Layer 2 of a small transformer language model trained on English Wikipedia (8 layers, counted from 0, width 96).
A neuron's activation on a vector x is GELU(gate . x) times (in . x), where the dot is the dot product.
The model reads these tokens: "1" "0" "0" "%" " cover" "age" " by" " independent" " obs" "erv" "ers" " on" " bo" "ats" " and" " lim" "its" " the" " overall" " m" "ort" "ality" " of" " d" "olph"

The vector x that enters this layer's MLP at each token. A number n stands for n times 0.062.
0 "1": 9 -26 7 -1 12 -11 4 9 -4 20 25 21 21 -17 -4 0 16 -7 1 -6 -12 1 20 17 -26 6 -9 0 -2 28 -9 9 -1 -19 11 -3 12 10 32 -7 -12 -29 -28 0 4 -1 12 -36 -10 -6 15 -8 22 1 6 1 -12 -4 -10 2 24 -22 16 8 -14 -29 24 0 5 21 5 17 -5 -13 -25 6 -11 -8 -3 -19 7 -68 16 -10 17 -15 -10 -9 -10 0 23 28 6 8 9 0
1 "0": 3 -12 7 0 13 -6 14 1 -1 23 -7 18 22 -6 4 12 18 -7 15 -6 -8 -3 15 2 -4 -5 4 0 14 22 -20 7 -4 -4 7 -12 12 7 43 -1 -24 -22 -16 6 9 4 20 -27 0 -7 -8 -9 21 6 5 -8 -22 -16 4 -10 34 -18 8 9 -13 1 0 -22 3 23 12 24 -9 -10 -14 -12 -7 -43 -2 -16 14 -68 8 -5 26 1 -9 11 -27 -1 6 24 1 5 11 -28
2 "0": -5 -4 11 4 11 -1 11 4 3 21 -7 9 26 2 8 9 12 -8 23 -8 3 0 7 -1 2 1 5 6 13 10 -29 9 -17 -1 13 -10 6 14 33 1 -31 -18 -6 10 8 -6 26 -23 5 -9 -7 -7 20 1 4 -7 -30 -12 3 -1 24 -18 5 8 -16 0 1 -17 2 25 15 19 -1 -17 -13 -12 -9 -43 9 -10 16 -78 13 -6 22 -6 -8 6 -28 -1 9 19 -1 5 6 -27
3 "%": -25 -6 26 8 9 -1 -1 -16 19 14 14 21 10 19 18 13 -15 11 7 -2 20 9 2 -29 3 1 0 6 10 13 13 20 -10 -21 0 3 -11 12 16 29 -28 -27 4 19 -10 -8 -3 -19 -23 -10 -10 -10 -7 5 2 -8 -14 6 7 37 17 -25 -6 -2 -23 0 -5 -10 4 5 -5 -18 -1 -19 -28 14 -21 -27 0 10 -17 -53 -3 23 -1 -14 -5 -3 -3 13 29 31 -11 28 13 4
4 " cover": 5 21 -2 25 5 17 -2 -5 22 14 1 3 37 -10 26 25 -5 23 8 -2 6 -11 -24 3 16 4 17 6 16 -5 -6 -8 7 -21 9 4 -29 -3 3 38 -16 -7 5 -15 10 -4 -13 -21 4 -11 14 -31 13 -22 10 -14 6 -13 4 -6 9 -15 2 -28 -21 -34 29 -5 -18 9 -3 -1 1 0 -9 36 -11 -38 14 28 -13 -39 -11 -8 10 11 -7 12 3 -5 17 -9 -16 -8 -2 2
5 "age": 8 16 27 -2 6 -3 -9 7 19 27 3 15 26 -6 21 5 -12 -1 14 -4 13 -15 -10 6 -16 18 -9 30 13 -14 8 -4 -20 -16 9 2 -11 4 11 52 -31 -3 -4 -27 3 -17 5 -3 11 -8 -7 10 6 -29 11 5 4 12 26 15 5 -18 8 -17 -17 -8 13 4 5 22 -29 -14 -8 8 -33 -3 -12 -19 12 8 8 -47 -10 -2 0 9 -12 -10 0 -14 17 0 -25 28 -30 -3
6 " by": -6 13 1 14 -2 -3 -13 -6 24 18 3 -8 -15 0 -3 4 -29 23 -15 6 -27 3 -18 -1 13 8 2 16 9 -10 -8 5 4 9 13 27 -5 -15 16 -4 -16 -8 -31 -3 6 12 3 -24 -2 10 9 -3 7 -15 0 7 -6 -11 -5 13 12 -16 3 -11 -6 -7 15 18 -4 8 -17 -24 -10 11 -9 33 5 5 -8 21 11 -83 -26 15 9 -4 -3 8 -6 -24 29 12 0 35 15 9
7 " independent": -6 13 27 21 -13 21 4 -5 17 19 -10 18 -15 -6 19 27 -20 22 -2 15 -15 0 11 20 -2 -17 17 -14 11 8 5 18 5 -5 1 7 -17 -21 9 -9 8 -29 21 -9 0 26 -40 -9 13 -16 24 -4 14 3 -10 -3 17 17 19 -8 3 -19 2 -31 -26 4 22 0 -2 12 8 -31 -16 8 10 9 -11 -15 3 12 -18 -58 -6 6 0 -22 -4 -16 6 -16 16 -9 -1 2 -20 5
8 " obs": 0 35 -9 44 16 10 33 -5 3 32 8 24 -5 -13 5 16 19 7 -8 10 -13 -12 -11 -15 0 -12 3 -13 2 -7 17 3 22 -4 -9 28 4 -15 -6 4 -4 -40 -16 7 -27 -20 -4 -9 30 -8 9 -39 1 -22 -16 -13 -3 6 12 11 0 26 1 -10 -25 -19 12 8 -3 5 2 -20 8 14 -8 -23 1 -17 -2 20 -5 -24 -8 16 8 0 1 23 -6 -8 6 24 -20 -26 15 -10
9 "erv": -9 27 -9 -14 6 -5 23 -14 7 25 -11 7 29 9 13 2 8 -15 -9 18 31 7 -22 -1 -34 9 -16 0 -22 -16 9 -11 -5 -2 -9 15 -5 -15 -10 20 1 -22 23 -22 -24 0 -9 5 21 -12 -12 -5 12 -14 8 24 10 20 -8 7 -6 0 26 -2 -5 12 -10 1 -22 -24 31 -12 4 4 -25 -28 -6 6 34 18 16 -13 -10 -4 -16 -18 -7 44 11 0 -34 17 7 -6 5 -6
10 "ers": 11 16 21 -33 -13 -17 -13 -3 -9 59 -2 -4 2 -8 6 18 -13 17 -1 -5 1 3 -11 10 -11 34 -10 5 -20 4 2 -5 11 4 -5 4 -25 17 18 13 -33 -14 13 2 -14 19 -5 -3 30 -11 -12 -1 8 -1 -7 24 -8 -4 11 29 4 5 -2 -12 -21 10 -26 20 -16 8 1 -5 9 -11 -10 -27 -23 -1 -3 -21 12 -41 -10 5 13 4 3 27 -5 -17 8 8 -17 -7 10 34
11 " on": 4 19 -3 2 2 13 -16 -9 12 31 -7 -19 -10 -1 4 10 -15 -4 -4 2 -11 19 -22 20 -12 11 7 11 12 -16 -6 7 12 -6 19 26 -25 -17 0 17 -4 -15 -14 -13 -1 22 8 -8 10 -13 26 -14 17 -30 18 7 10 -13 -1 -15 24 -24 16 -4 -3 -3 7 -1 3 22 10 2 8 18 -10 -15 5 3 -1 -11 15 -86 -18 9 11 -7 13 3 16 -26 0 7 -22 6 7 -11
12 " bo": 29 21 -19 35 3 1 19 -15 -3 43 -8 19 9 14 -14 25 5 18 -14 13 -34 5 -11 -11 10 18 -11 6 -9 -1 -3 -1 12 -4 -11 20 37 -21 6 6 8 -18 -19 -9 -33 -10 3 -13 27 -1 5 -32 9 -3 -31 -2 11 11 6 10 -6 5 1 -12 -26 -9 11 -5 22 -34 10 -26 4 13 7 -13 10 -9 -14 -7 0 -36 -2 -5 10 -11 -5 20 -17 -5 14 -14 6 0 6 14
13 "ats": 18 21 -13 -27 -9 0 -4 19 5 51 -29 -1 -7 -2 -2 10 -10 12 13 -3 -3 8 10 -19 -7 28 -13 -7 -7 18 5 11 -17 -20 1 -6 -16 -40 14 24 -7 6 -11 -26 -10 -26 -3 -9 34 -22 -2 -8 33 -14 -18 18 4 -32 12 21 -7 -22 14 -11 -19 3 2 -14 5 -17 9 -8 15 -7 16 -15 17 -2 14 -10 21 -8 -3 8 11 -3 -18 2 19 14 28 -10 -4 9 9 20
14 " and": 25 22 -3 -8 10 -1 -19 -2 6 44 12 -6 -6 -13 -7 3 -10 9 -4 1 -30 -9 -15 9 18 5 1 20 -2 7 3 17 -5 13 24 38 -10 -15 8 7 32 -11 10 2 -13 -7 4 -1 -6 -12 -4 -5 20 -9 14 -9 -13 -18 -8 -2 -34 -20 2 -2 -21 5 -4 9 -2 -10 6 9 7 -1 -6 -11 7 -9 13 6 -3 -74 -16 -8 8 -21 15 20 18 -26 26 3 12 6 18 -25
15 " lim": 26 1 -18 19 33 3 12 -6 1 30 -1 37 20 -20 -15 29 15 26 -33 4 17 -12 15 16 -1 3 -3 23 -24 7 -3 -8 32 -2 -15 17 -4 -18 -14 -11 24 -23 -13 -19 -24 1 -33 -8 8 -21 -12 -36 -4 -10 5 -6 7 3 -21 -7 -2 -20 14 -20 -9 3 -6 -7 20 10 21 -10 10 27 4 3 -3 -26 3 22 -12 -23 -1 2 19 -13 12 6 -7 3 -4 2 -3 -8 -3 9
16 "its": 25 14 -1 -21 -5 -26 4 7 0 60 13 25 7 -26 -1 2 -15 23 13 3 7 0 -23 1 -2 19 -17 -9 5 -7 8 2 -10 -5 -1 10 -48 -13 15 3 -17 3 -13 -22 -21 -13 -1 -1 32 -12 -4 -6 12 6 5 27 -8 -15 32 -8 0 -11 8 -19 -4 21 -12 9 12 -2 -3 -28 26 -28 -2 10 3 5 -5 12 27 4 -14 5 10 -10 -15 -8 14 4 -2 10 -21 -19 -14 25
17 " the": 11 15 20 32 -6 12 -8 -4 7 20 11 -15 -20 2 -7 23 -6 -12 -2 10 -14 -19 18 24 11 1 5 4 8 11 -7 -8 -14 -3 -6 29 -12 -35 -9 -10 10 -5 -6 15 0 3 10 -3 20 -21 9 3 -3 -13 6 8 -20 -6 4 -13 20 -13 -8 -14 -2 4 -4 15 18 7 6 4 12 -10 -9 -14 7 -16 -18 7 14 -94 -18 2 18 -15 14 6 1 -14 6 8 26 -6 11 -3
18 " overall": -3 19 3 14 -30 -16 10 7 1 21 -14 25 -16 -11 27 36 4 -3 -3 9 1 -20 -1 8 6 -2 7 8 20 3 0 1 -6 -7 6 3 12 -6 21 21 -12 -43 14 17 10 -23 -8 2 -2 -7 12 -15 1 1 13 11 2 11 8 -2 35 -18 -26 -30 -10 -3 4 -18 7 -1 4 0 -6 0 -1 3 -6 -32 -4 47 -7 -66 -18 12 -1 8 -13 1 5 -11 3 22 -15 6 -8 -5
19 " m": 14 17 6 29 4 -11 10 6 14 34 30 22 21 -14 7 43 3 19 -22 -14 17 2 -12 -13 9 9 -14 10 -1 -10 14 -22 -6 4 9 0 19 -13 -7 11 -3 -26 0 1 -8 -13 19 5 0 -4 6 -12 4 -20 -15 2 -27 -8 17 2 0 15 -10 -4 -25 -11 -1 -20 9 -1 -9 -8 11 3 1 -14 -23 -30 2 16 -16 -56 1 -22 3 18 -1 29 -30 4 0 12 9 -7 28 -18
20 "ort": -20 22 -12 3 5 4 -13 -8 -12 37 -16 24 17 12 6 6 17 27 -2 -12 38 8 10 -14 -7 28 12 -20 -13 16 -8 -7 -2 -8 -10 6 -32 -12 3 -1 5 -10 32 -19 -6 -25 7 -26 26 8 1 19 43 -9 18 2 24 -10 -22 14 -8 5 7 -9 12 9 5 -13 -12 -17 12 10 1 -25 -19 -3 15 -7 -17 22 -5 -17 -13 -17 -34 -2 -11 9 10 -11 -1 -4 -11 18 -5 -27
21 "ality": 11 -5 8 -2 -3 -26 8 -4 17 45 13 6 -28 -4 35 1 -11 7 14 -13 22 6 -15 2 13 9 -15 40 13 -1 3 6 -23 -8 -12 10 7 -4 20 3 -28 -25 24 -14 6 -1 5 -22 1 6 -6 9 19 -8 -17 17 3 -2 30 5 -19 -7 14 -23 -21 12 -18 27 8 10 6 -23 -21 -9 -25 22 -7 0 17 14 -28 -23 -20 -4 -11 15 -31 -8 -7 -7 2 14 -18 13 -1 11
22 " of": -22 13 -11 5 19 -4 -13 9 10 30 7 -10 -42 13 14 6 2 11 11 13 -7 -11 -22 1 -19 -2 2 37 16 18 -21 -5 2 -19 0 48 -38 -8 -5 2 14 -31 6 16 -14 10 1 -2 15 13 3 13 0 1 12 -4 5 -1 -6 0 -9 4 -4 -4 -3 -4 -5 16 7 7 -15 18 -6 2 1 -2 9 -21 -5 6 -3 -82 -12 3 4 -10 8 -5 -11 -12 13 17 1 11 -4 10
23 " d": -5 39 7 33 -8 -8 -5 -8 2 31 0 10 1 -3 -22 46 11 11 -3 21 -18 -29 0 2 -10 6 -7 22 6 4 -11 -25 5 -13 12 7 16 -24 8 -8 46 -24 -2 9 -14 -8 15 -19 17 -10 11 -21 -3 -17 -6 0 8 -3 11 -5 16 -2 -12 -19 -9 -14 0 -10 1 -12 9 -1 13 21 -11 -4 -23 -17 -17 22 -17 -41 9 -3 26 3 17 12 -11 11 -18 -1 17 -13 18 -16
24 "olph": -4 17 18 25 -6 -10 14 -28 -10 48 -13 31 26 -15 -17 33 2 4 -16 -1 18 -12 -21 17 4 18 6 22 -1 13 12 7 -11 3 -9 -14 -11 -4 -17 7 25 -8 -27 6 -16 -37 -27 -12 -2 -2 6 4 29 10 21 7 -1 -5 6 13 -13 5 12 11 7 10 -10 -25 18 -6 -10 -8 -15 -12 -33 -14 -14 5 -1 15 -11 -8 22 3 14 -6 -33 -2 7 -19 8 2 -16 15 -22 13

Each question shows the input weights of one neuron of the MLP. A number n stands for n times 0.0073.

n200 gate: 0 10 5 -7 4 1 -15 46 -2 -24 -11 8 9 -13 2 1 27 10 -16 2 22 -16 28 16 5 -13 -25 28 4 9 5 8 -21 27 3 -27 -3 32 -5 -47 29 1 7 -11 -28 30 23 24 -10 -45 10 -20 -1 14 27 13 16 43 23 -21 -22 -6 -41 12 -29 -78 -13 -14 25 -51 -24 -21 -8 7 35 7 -7 -3 -23 -12 28 12 -21 30 -35 -9 -19 -14 -1 -2 27 -5 26 -13 -37 -13
n200 in: -12 8 -3 12 -46 4 32 17 -62 11 -28 6 11 8 37 9 -33 23 53 8 23 -5 23 30 -32 27 -25 -29 -37 25 4 -34 -13 29 -30 19 -19 -8 4 9 1 24 0 37 1 -24 -25 -30 0 2 -15 -14 14 26 7 18 -22 17 0 -36 19 35 -26 -43 6 -25 -4 15 43 -44 15 -7 -9 -7 -12 -23 39 -10 -9 16 21 14 16 -41 8 5 0 -9 -16 7 -39 2 6 17 6 -15
On which token does it fire most, and how strongly? 14 " and", at about 0.4

n68 gate: 43 -3 12 -37 -11 10 39 -25 42 10 -10 -16 -21 11 -21 -43 -21 4 12 -41 -4 10 30 12 -7 2 22 20 26 -25 2 6 -11 -3 7 -10 -11 10 28 -19 -22 13 24 29 -5 8 31 27 -3 20 -12 -18 -8 1 0 -3 -16 6 5 -14 -25 -18 5 -50 2 -4 -7 24 2 18 19 13 -4 2 0 -3 3 -21 -11 -3 22 -8 4 48 -17 -14 17 -21 16 -12 -12 -37 -17 27 7 22
n68 in: 11 3 -7 -30 -4 26 25 11 74 25 18 -8 -21 4 -26 -4 -15 -13 6 9 -37 -6 8 -11 15 17 27 -9 0 -1 2 21 -49 -32 6 -8 -12 10 30 -12 -3 36 25 11 -11 -9 17 -17 50 7 4 -18 -5 5 -24 0 -11 14 4 5 -32 -11 8 -13 -24 11 30 -1 21 13 5 45 54 -45 -26 -15 -27 -6 35 -21 35 -22 7 48 -48 -11 11 -2 -2 3 -1 -42 -2 8 7 41
On which three tokens does it fire most, strongest first? 10 "ers", 16 "its", 21 "ality"

n75 gate: 21 -21 -6 -23 8 -18 -8 16 -19 -3 10 9 7 30 -9 -16 31 13 37 -22 -1 -27 -8 -3 9 -23 -3 -42 43 -9 25 43 7 -23 -7 -25 8 35 -35 -5 8 -13 1 -22 14 -23 14 -24 -30 -17 -13 21 28 4 -16 -16 10 13 -15 22 -24 -39 8 45 -59 -13 -7 -14 11 -20 -4 -3 0 -41 -10 6 27 7 0 26 52 -8 26 13 4 13 22 -16 7 -10 10 -19 20 12 23 22
n75 in: -4 9 -22 14 -11 -31 8 -22 13 7 33 -11 11 16 13 1 4 1 1 -8 -21 -7 -12 17 -16 8 18 9 -6 24 -2 -12 -2 14 -18 18 -23 30 6 -2 34 -11 13 17 -2 4 7 -2 4 -4 -25 -9 10 9 23 1 -17 -31 1 -25 -55 1 -9 20 -27 -24 20 2 -64 -16 6 -13 -17 -8 -3 -24 11 -7 28 22 15 8 12 -5 42 3 -55 11 -3 49 24 28 -4 -38 3 23
On which token does it fire most? 0 "1"

n47 gate: -5 -20 -23 15 -15 23 -7 -33 31 5 11 -40 -1 -9 18 17 -23 6 12 -2 13 23 11 -6 33 28 6 38 16 -5 -2 24 -2 45 -22 -15 13 31 0 0 -30 -37 -9 26 0 31 -3 24 10 -8 5 28 -28 -10 -36 29 3 2 10 -14 -21 48 25 -12 -18 -34 -29 10 -7 -10 -2 -2 -8 17 28 8 7 28 -40 -30 -7 7 1 29 5 -10 4 -1 26 12 -36 -19 -11 -18 -10 -57
n47 in: 3 0 7 13 -4 5 6 42 7 4 -8 -13 -11 -17 19 12 20 -18 -30 -7 23 23 -7 -46 -4 17 -20 -7 -5 31 8 7 2 -13 27 -12 24 -39 20 -4 -6 9 17 -22 38 -5 20 17 6 -52 3 -11 12 -32 -13 7 9 16 13 -24 -54 -5 26 36 -17 7 4 -18 5 -13 7 -33 21 -8 -12 -37 43 -23 11 -6 9 -9 -13 37 27 -22 -4 29 -14 2 56 -30 -22 7 1 4
On which token does it fire most? 21 "ality"

n184 gate: 2 -40 -7 4 -35 52 25 -7 -8 19 -12 -17 30 0 3 22 -20 0 27 -10 6 -21 29 5 0 28 12 -26 1 34 10 22 17 -17 -7 -18 9 18 14 -10 9 5 4 -7 26 -19 20 -29 26 -22 -23 9 6 -10 -21 -46 9 -20 3 9 -20 -4 26 -15 10 -10 -26 42 21 25 -3 22 -22 15 -9 -22 12 22 17 -10 -41 -26 -11 31 -13 8 18 0 -26 4 -9 -7 -12 -20 15 -7
n184 in: -13 14 11 20 -14 -3 17 -2 1 -26 0 44 7 5 17 -7 40 -32 -14 14 -11 25 -15 -10 13 -27 10 6 12 -18 -6 -9 -32 0 -25 -12 -2 -10 -24 25 -9 18 -27 -8 -23 -43 17 32 36 11 3 -24 10 7 -9 6 27 3 -19 -25 39 16 -20 16 -5 37 2 19 -32 -12 28 4 12 5 20 22 -23 -2 -19 3 25 10 21 -51 -1 -20 -23 12 15 4 8 5 0 -14 0 10
On which token does it fire most? 8 " obs"

n78 gate: -6 -12 9 -20 -2 -22 9 24 56 -19 -54 21 26 15 -2 13 34 17 5 27 10 6 8 20 8 10 -6 20 9 -9 2 10 43 -11 -22 -4 17 -7 19 33 -15 -28 -11 11 -29 -16 -43 26 13 2 4 -13 -5 -8 -12 -22 18 7 -15 13 31 3 35 -18 9 16 -20 -24 -23 29 -10 -18 -18 20 21 22 27 -31 -13 8 -28 21 -26 16 4 0 -35 -17 -39 2 0 -24 2 -26 1 11
n78 in: -5 13 13 8 33 46 -3 22 17 -25 -13 -32 57 -10 -17 -4 33 -6 7 -10 -3 -51 28 11 6 -21 -22 21 -18 43 -1 -3 25 -28 -41 15 2 -15 3 -53 25 -9 28 -14 -17 28 -3 16 5 -20 -14 -10 -5 12 -7 -12 24 -15 39 18 29 -13 29 -8 -16 44 -9 -16 -22 -12 -4 -48 -35 33 12 12 9 -37 -30 3 -20 -34 -9 34 22 -12 38 -23 -37 20 4 15 10 -24 11 -7
On which two tokens does it fire most, strongest first? 15 " lim", 7 " independent"

n134 gate: -14 -22 -17 -14 7 -20 5 10 9 11 -11 -8 4 -11 -17 10 -10 -10 9 15 -20 29 27 12 26 39 18 -4 2 4 -18 6 19 -2 -1 19 19 6 -42 2 28 -2 17 -36 -12 -13 -14 -20 6 -10 32 -39 6 7 2 5 -33 -29 -2 58 -54 -1 -52 -19 13 -17 -17 4 23 15 11 -2 13 -3 16 -5 2 37 -7 16 1 12 -22 -1 41 -17 -45 -26 -4 7 50 13 -34 5 -24 -6
n134 in: 6 53 -33 -7 -4 26 44 -19 -22 -12 13 4 -2 7 3 -12 -8 35 27 -3 9 7 9 -1 -2 -15 12 -34 -18 29 -6 -6 13 36 -21 -10 20 34 6 -8 -4 -22 -7 -22 21 -6 -3 5 6 15 -20 -8 18 12 21 -21 6 3 -1 -2 25 23 -6 23 -59 -27 -32 10 -5 -38 8 -4 12 16 -23 -13 -11 9 55 37 12 -2 -5 5 33 -8 -41 18 3 29 -38 -15 4 -28 -7 8
On which token does it fire most, and how strongly? 12 " bo", at about 2.9

n158 gate: 0 -7 18 11 -9 10 -32 15 13 10 4 10 -6 9 1 39 -24 5 41 10 -27 -4 20 31 35 9 -9 16 -4 7 -7 -21 13 -23 9 -19 3 -8 -14 -20 32 -10 13 9 -26 5 33 -42 -9 -19 -17 -33 -28 -31 -4 -37 25 16 -30 20 14 41 12 -7 4 -3 -32 11 7 -17 -5 20 13 26 -15 -17 -8 -24 6 8 15 -14 -29 12 17 -6 38 -12 -1 -12 32 -5 23 -3 18 13
n158 in: 3 2 17 11 4 9 -16 -11 -21 38 -26 8 3 3 22 -3 -5 18 21 9 -2 27 -18 19 48 1 -11 22 -18 -38 9 -9 32 -36 -2 3 -6 -22 -4 19 -6 -25 9 -11 -15 19 -22 -20 -18 -1 -7 -1 -36 -8 -24 8 21 12 -16 9 23 26 11 -18 11 8 17 -5 -19 24 -6 41 20 7 -14 -8 -36 -12 0 -4 -15 -2 -28 -23 -7 -4 -1 12 -1 -6 36 7 -21 3 33 0
On which token does it fire most? 23 " d"

n34 gate: -39 -15 -42 5 -8 28 6 -18 21 -22 14 -13 -9 -19 -20 24 13 1 -10 0 27 41 12 -28 -26 3 45 -11 -14 0 -1 19 -25 -29 0 -2 10 -13 2 -23 17 16 2 22 -5 1 -2 1 10 -5 9 -35 26 14 6 24 -30 2 5 40 -1 -22 15 -27 -30 6 3 -47 8 6 -16 -33 43 0 62 17 2 -19 -19 29 -1 2 34 2 24 3 7 -33 -18 14 -3 -25 2 19 7 -10
n34 in: -21 -52 16 -22 -9 -25 8 -13 39 -25 -10 -37 -17 3 3 8 22 -27 24 -16 9 39 20 -10 17 23 13 -10 -41 14 -14 0 6 -28 -6 31 29 -12 10 31 2 4 31 15 -19 -7 -20 10 5 14 12 61 -2 -35 -29 16 -14 -8 8 8 6 5 -16 -47 -16 -2 24 -1 -11 -29 14 5 -9 22 31 -6 22 22 -29 6 0 -1 -31 4 24 -15 22 -23 -25 -24 9 -24 -3 17 -4 13
On which two tokens does it fire most, strongest first? 13 "ats", 7 " independent"

n33 gate: -39 13 -33 -25 -8 5 -27 -9 -21 -5 -16 24 -25 6 -4 15 24 -11 28 10 61 -24 34 20 -33 10 -15 -26 -18 -36 -9 33 3 -27 16 -28 3 2 1 6 4 27 -3 -9 -20 -32 4 -21 -12 -3 -22 7 -31 -13 -17 13 -12 20 0 74 -23 -3 -35 -6 -8 19 1 7 24 14 17 -27 -1 5 0 -29 -9 29 32 -17 35 3 12 17 -21 17 29 -18 -22 -1 29 33 15 9 -5 -19
n33 in: -10 -15 10 12 -45 39 -27 -11 -62 -2 9 -6 -18 1 -9 5 7 -37 12 11 -4 -19 10 9 24 -12 -1 -19 27 -27 8 -1 28 -19 -12 -23 -18 2 -39 -3 -17 1 30 -9 16 -17 -9 5 -4 -18 19 35 -12 -5 22 3 -33 -2 3 18 38 -14 52 3 -10 45 41 -18 18 31 -17 22 13 16 -12 7 49 16 -25 -1 -5 -19 22 -26 -11 -17 -15 15 40 23 -44 2 11 -6 33 -26
On which token does it fire most? 20 "ort"

n239 gate: 27 -28 -27 -19 -18 6 -30 5 51 5 24 -49 10 0 13 -13 -14 11 -5 -7 7 38 -6 13 11 -23 -22 -9 -5 -3 -9 25 52 -23 7 -42 15 -1 9 23 19 7 6 -3 -10 -18 9 -18 18 35 -35 0 -33 -6 -1 -19 -12 2 -13 7 3 -9 31 6 25 18 6 -6 24 -18 -35 -7 33 8 -12 -1 -29 35 29 -32 0 18 -18 2 0 -3 -6 16 29 38 -20 17 30 -15 -15 28
n239 in: 13 -36 -41 -11 -28 4 4 -13 29 24 16 -33 -11 23 -15 12 -16 1 10 -7 -5 -5 -23 13 -11 19 -13 -25 -22 -15 -17 4 -5 -17 41 -12 12 13 6 26 43 -7 22 1 -16 9 6 -7 -15 3 -24 36 6 8 15 -32 -54 16 -29 -3 8 -24 22 17 -1 -18 -18 -45 -20 38 -16 11 42 11 -1 24 6 13 -2 19 -18 15 -21 -21 23 -15 12 -49 48 -3 -14 -5 -6 16 1 -6
On which token does it fire most, and how strongly? 12 " bo", at about 0.37

n60 gate: 6 -24 22 12 12 31 -21 -11 47 -42 -52 -16 5 45 -35 -12 12 -27 -22 -14 8 32 4 14 6 -16 26 -28 6 13 -49 -5 -16 -4 -15 6 -11 4 -70 28 33 26 12 18 -22 27 36 -17 18 -29 13 -14 -9 27 24 0 -3 2 -16 -6 8 -21 8 1 34 -14 -22 36 -2 0 45 -38 6 12 15 3 51 16 -16 -18 5 -12 -13 -7 -11 -11 17 0 0 -14 -13 3 -13 -16 12 31
n60 in: -37 7 -28 8 10 -35 7 21 -35 14 -14 -8 36 -8 44 -18 -10 13 -9 7 -4 11 -22 1 25 -21 -3 0 5 -20 -12 36 36 -10 10 -18 4 15 23 18 -69 -8 -15 -16 27 16 -9 26 -34 18 -10 4 37 -30 -40 -16 10 10 -16 11 -19 23 41 5 9 -26 28 -12 -6 28 -16 13 -16 40 -9 23 -16 28 15 -3 1 3 -21 35 -10 29 -23 -18 -33 -9 15 39 -24 0 7 -51
On which token does it fire most, and how strongly? 11 " on", at about 2.5

n226 gate: 22 -39 10 7 -1 5 -14 12 -3 -10 -2 17 -16 -7 -7 1 -15 2 -7 -22 22 -18 -17 9 1 -18 9 -1 -15 27 13 1 22 30 0 41 3 20 -35 -10 0 -3 -20 23 -6 -44 -4 17 3 -5 -13 -1 14 9 13 17 27 -18 -3 27 33 25 -31 -9 -16 -15 -15 -6 -19 -27 6 5 23 24 23 13 26 -14 -51 -38 -16 12 -8 45 -35 8 -9 30 -31 -5 33 -20 32 -26 1 -8
n226 in: 6 -10 -3 12 18 -3 -9 -8 18 -2 -7 33 -39 -31 14 -7 -19 7 26 1 39 1 -19 18 6 28 20 -1 3 18 -21 -33 18 -2 10 12 13 25 -2 -18 -11 -43 -14 14 -23 -19 -4 8 55 -4 -11 8 -11 15 12 14 61 -40 -28 23 27 -11 -35 -26 -28 10 6 13 -46 -35 23 22 29 8 20 -29 8 8 -47 5 22 6 -26 -14 -4 24 -18 24 -54 -2 26 -38 4 -9 3 -26
On which two tokens does it fire most, strongest first? 12 " bo", 8 " obs"

n176 gate: 1 -9 -1 13 -28 -11 3 -7 15 10 -6 -7 38 -17 -37 12 5 28 7 -2 -16 17 -30 17 -22 3 16 13 -34 -17 21 40 3 -1 10 10 23 -13 -37 8 8 -3 25 22 0 -17 -23 14 -2 -28 -20 -11 -45 -2 -36 -1 -3 -51 21 2 -2 2 30 -19 -10 45 -4 -12 39 -4 6 2 -4 -19 -10 -18 -3 18 -6 18 -6 -3 8 -5 -1 -7 13 -18 -11 30 30 23 -17 1 -15 2
n176 in: 17 -3 1 3 22 27 14 -33 -7 -20 -42 28 14 -8 -43 12 11 17 10 -4 -5 0 23 22 -13 5 29 19 -28 -14 -3 0 -5 11 -18 -16 -13 2 4 0 -5 -30 37 22 -3 15 -36 26 -3 15 3 -14 -9 -8 -42 -31 4 7 6 -20 40 -35 20 -16 5 4 -4 17 -24 12 15 14 10 5 8 -7 8 -6 -18 -5 -33 1 48 13 8 3 -5 -17 0 14 -19 3 -5 -4 -4 1
On which token does it fire most? 15 " lim"

n190 gate: 14 24 14 2 -7 32 28 -32 -30 3 -35 8 -43 12 -18 -9 19 11 -12 -18 17 28 -1 44 17 5 -13 27 20 -21 1 19 -2 28 -8 -34 -8 -14 3 0 -30 5 -21 -2 9 -3 16 -35 -13 -32 -28 24 -21 -12 6 -41 -3 30 18 8 4 -12 -34 0 -29 21 -12 -30 -17 0 23 -6 -10 15 12 7 8 16 -18 -15 -2 -1 -2 1 -16 46 9 -1 44 7 -24 -19 23 11 9 24
n190 in: 27 9 5 12 18 6 -15 35 5 -19 19 -47 10 5 -16 3 15 -37 -8 -4 -5 -23 7 -14 -40 4 -32 43 3 -16 15 -6 4 -22 43 16 28 10 -38 -3 19 -22 23 -28 36 33 -13 19 29 -5 5 34 -28 9 -2 8 -7 5 -19 -1 0 7 4 -28 -30 -18 -8 31 -7 18 -31 0 -16 4 10 10 14 2 0 40 -3 -3 1 -15 11 -28 25 -25 -5 23 24 38 -25 -31 1 -12
On which token does it fire most? 20 "ort"

n207 gate: 24 -8 16 25 7 25 39 -20 -2 16 -1 6 3 1 -3 -6 22 5 8 -2 -1 21 -19 2 38 -22 39 12 20 21 -15 -5 41 -18 24 -44 16 -15 -27 -20 8 -15 36 -35 17 -17 31 1 22 -28 17 -34 -15 -5 -54 9 34 -43 -10 32 -2 -14 11 -10 8 5 -9 -12 -9 -13 -31 -2 9 2 -14 -14 -5 -15 -16 12 -4 -4 14 16 13 -21 -11 13 3 -33 -43 -9 -6 28 -5 18
n207 in: 20 -9 8 37 7 -6 38 -18 22 20 -2 6 15 -12 7 5 3 36 30 15 16 -13 -16 5 40 -13 57 -4 31 -1 15 -12 22 -32 3 -21 -4 -23 -14 13 -31 -24 47 -5 10 -1 -14 -22 22 -23 2 -14 17 21 -36 -7 30 -33 -2 26 -15 8 2 -22 5 -9 -4 -29 -36 3 -8 29 -9 -27 -18 -1 -13 4 -4 13 -42 2 2 -10 5 -4 -16 2 -8 3 -12 -10 -8 11 -2 12
On which two tokens does it fire most, strongest first? 4 " cover", 8 " obs"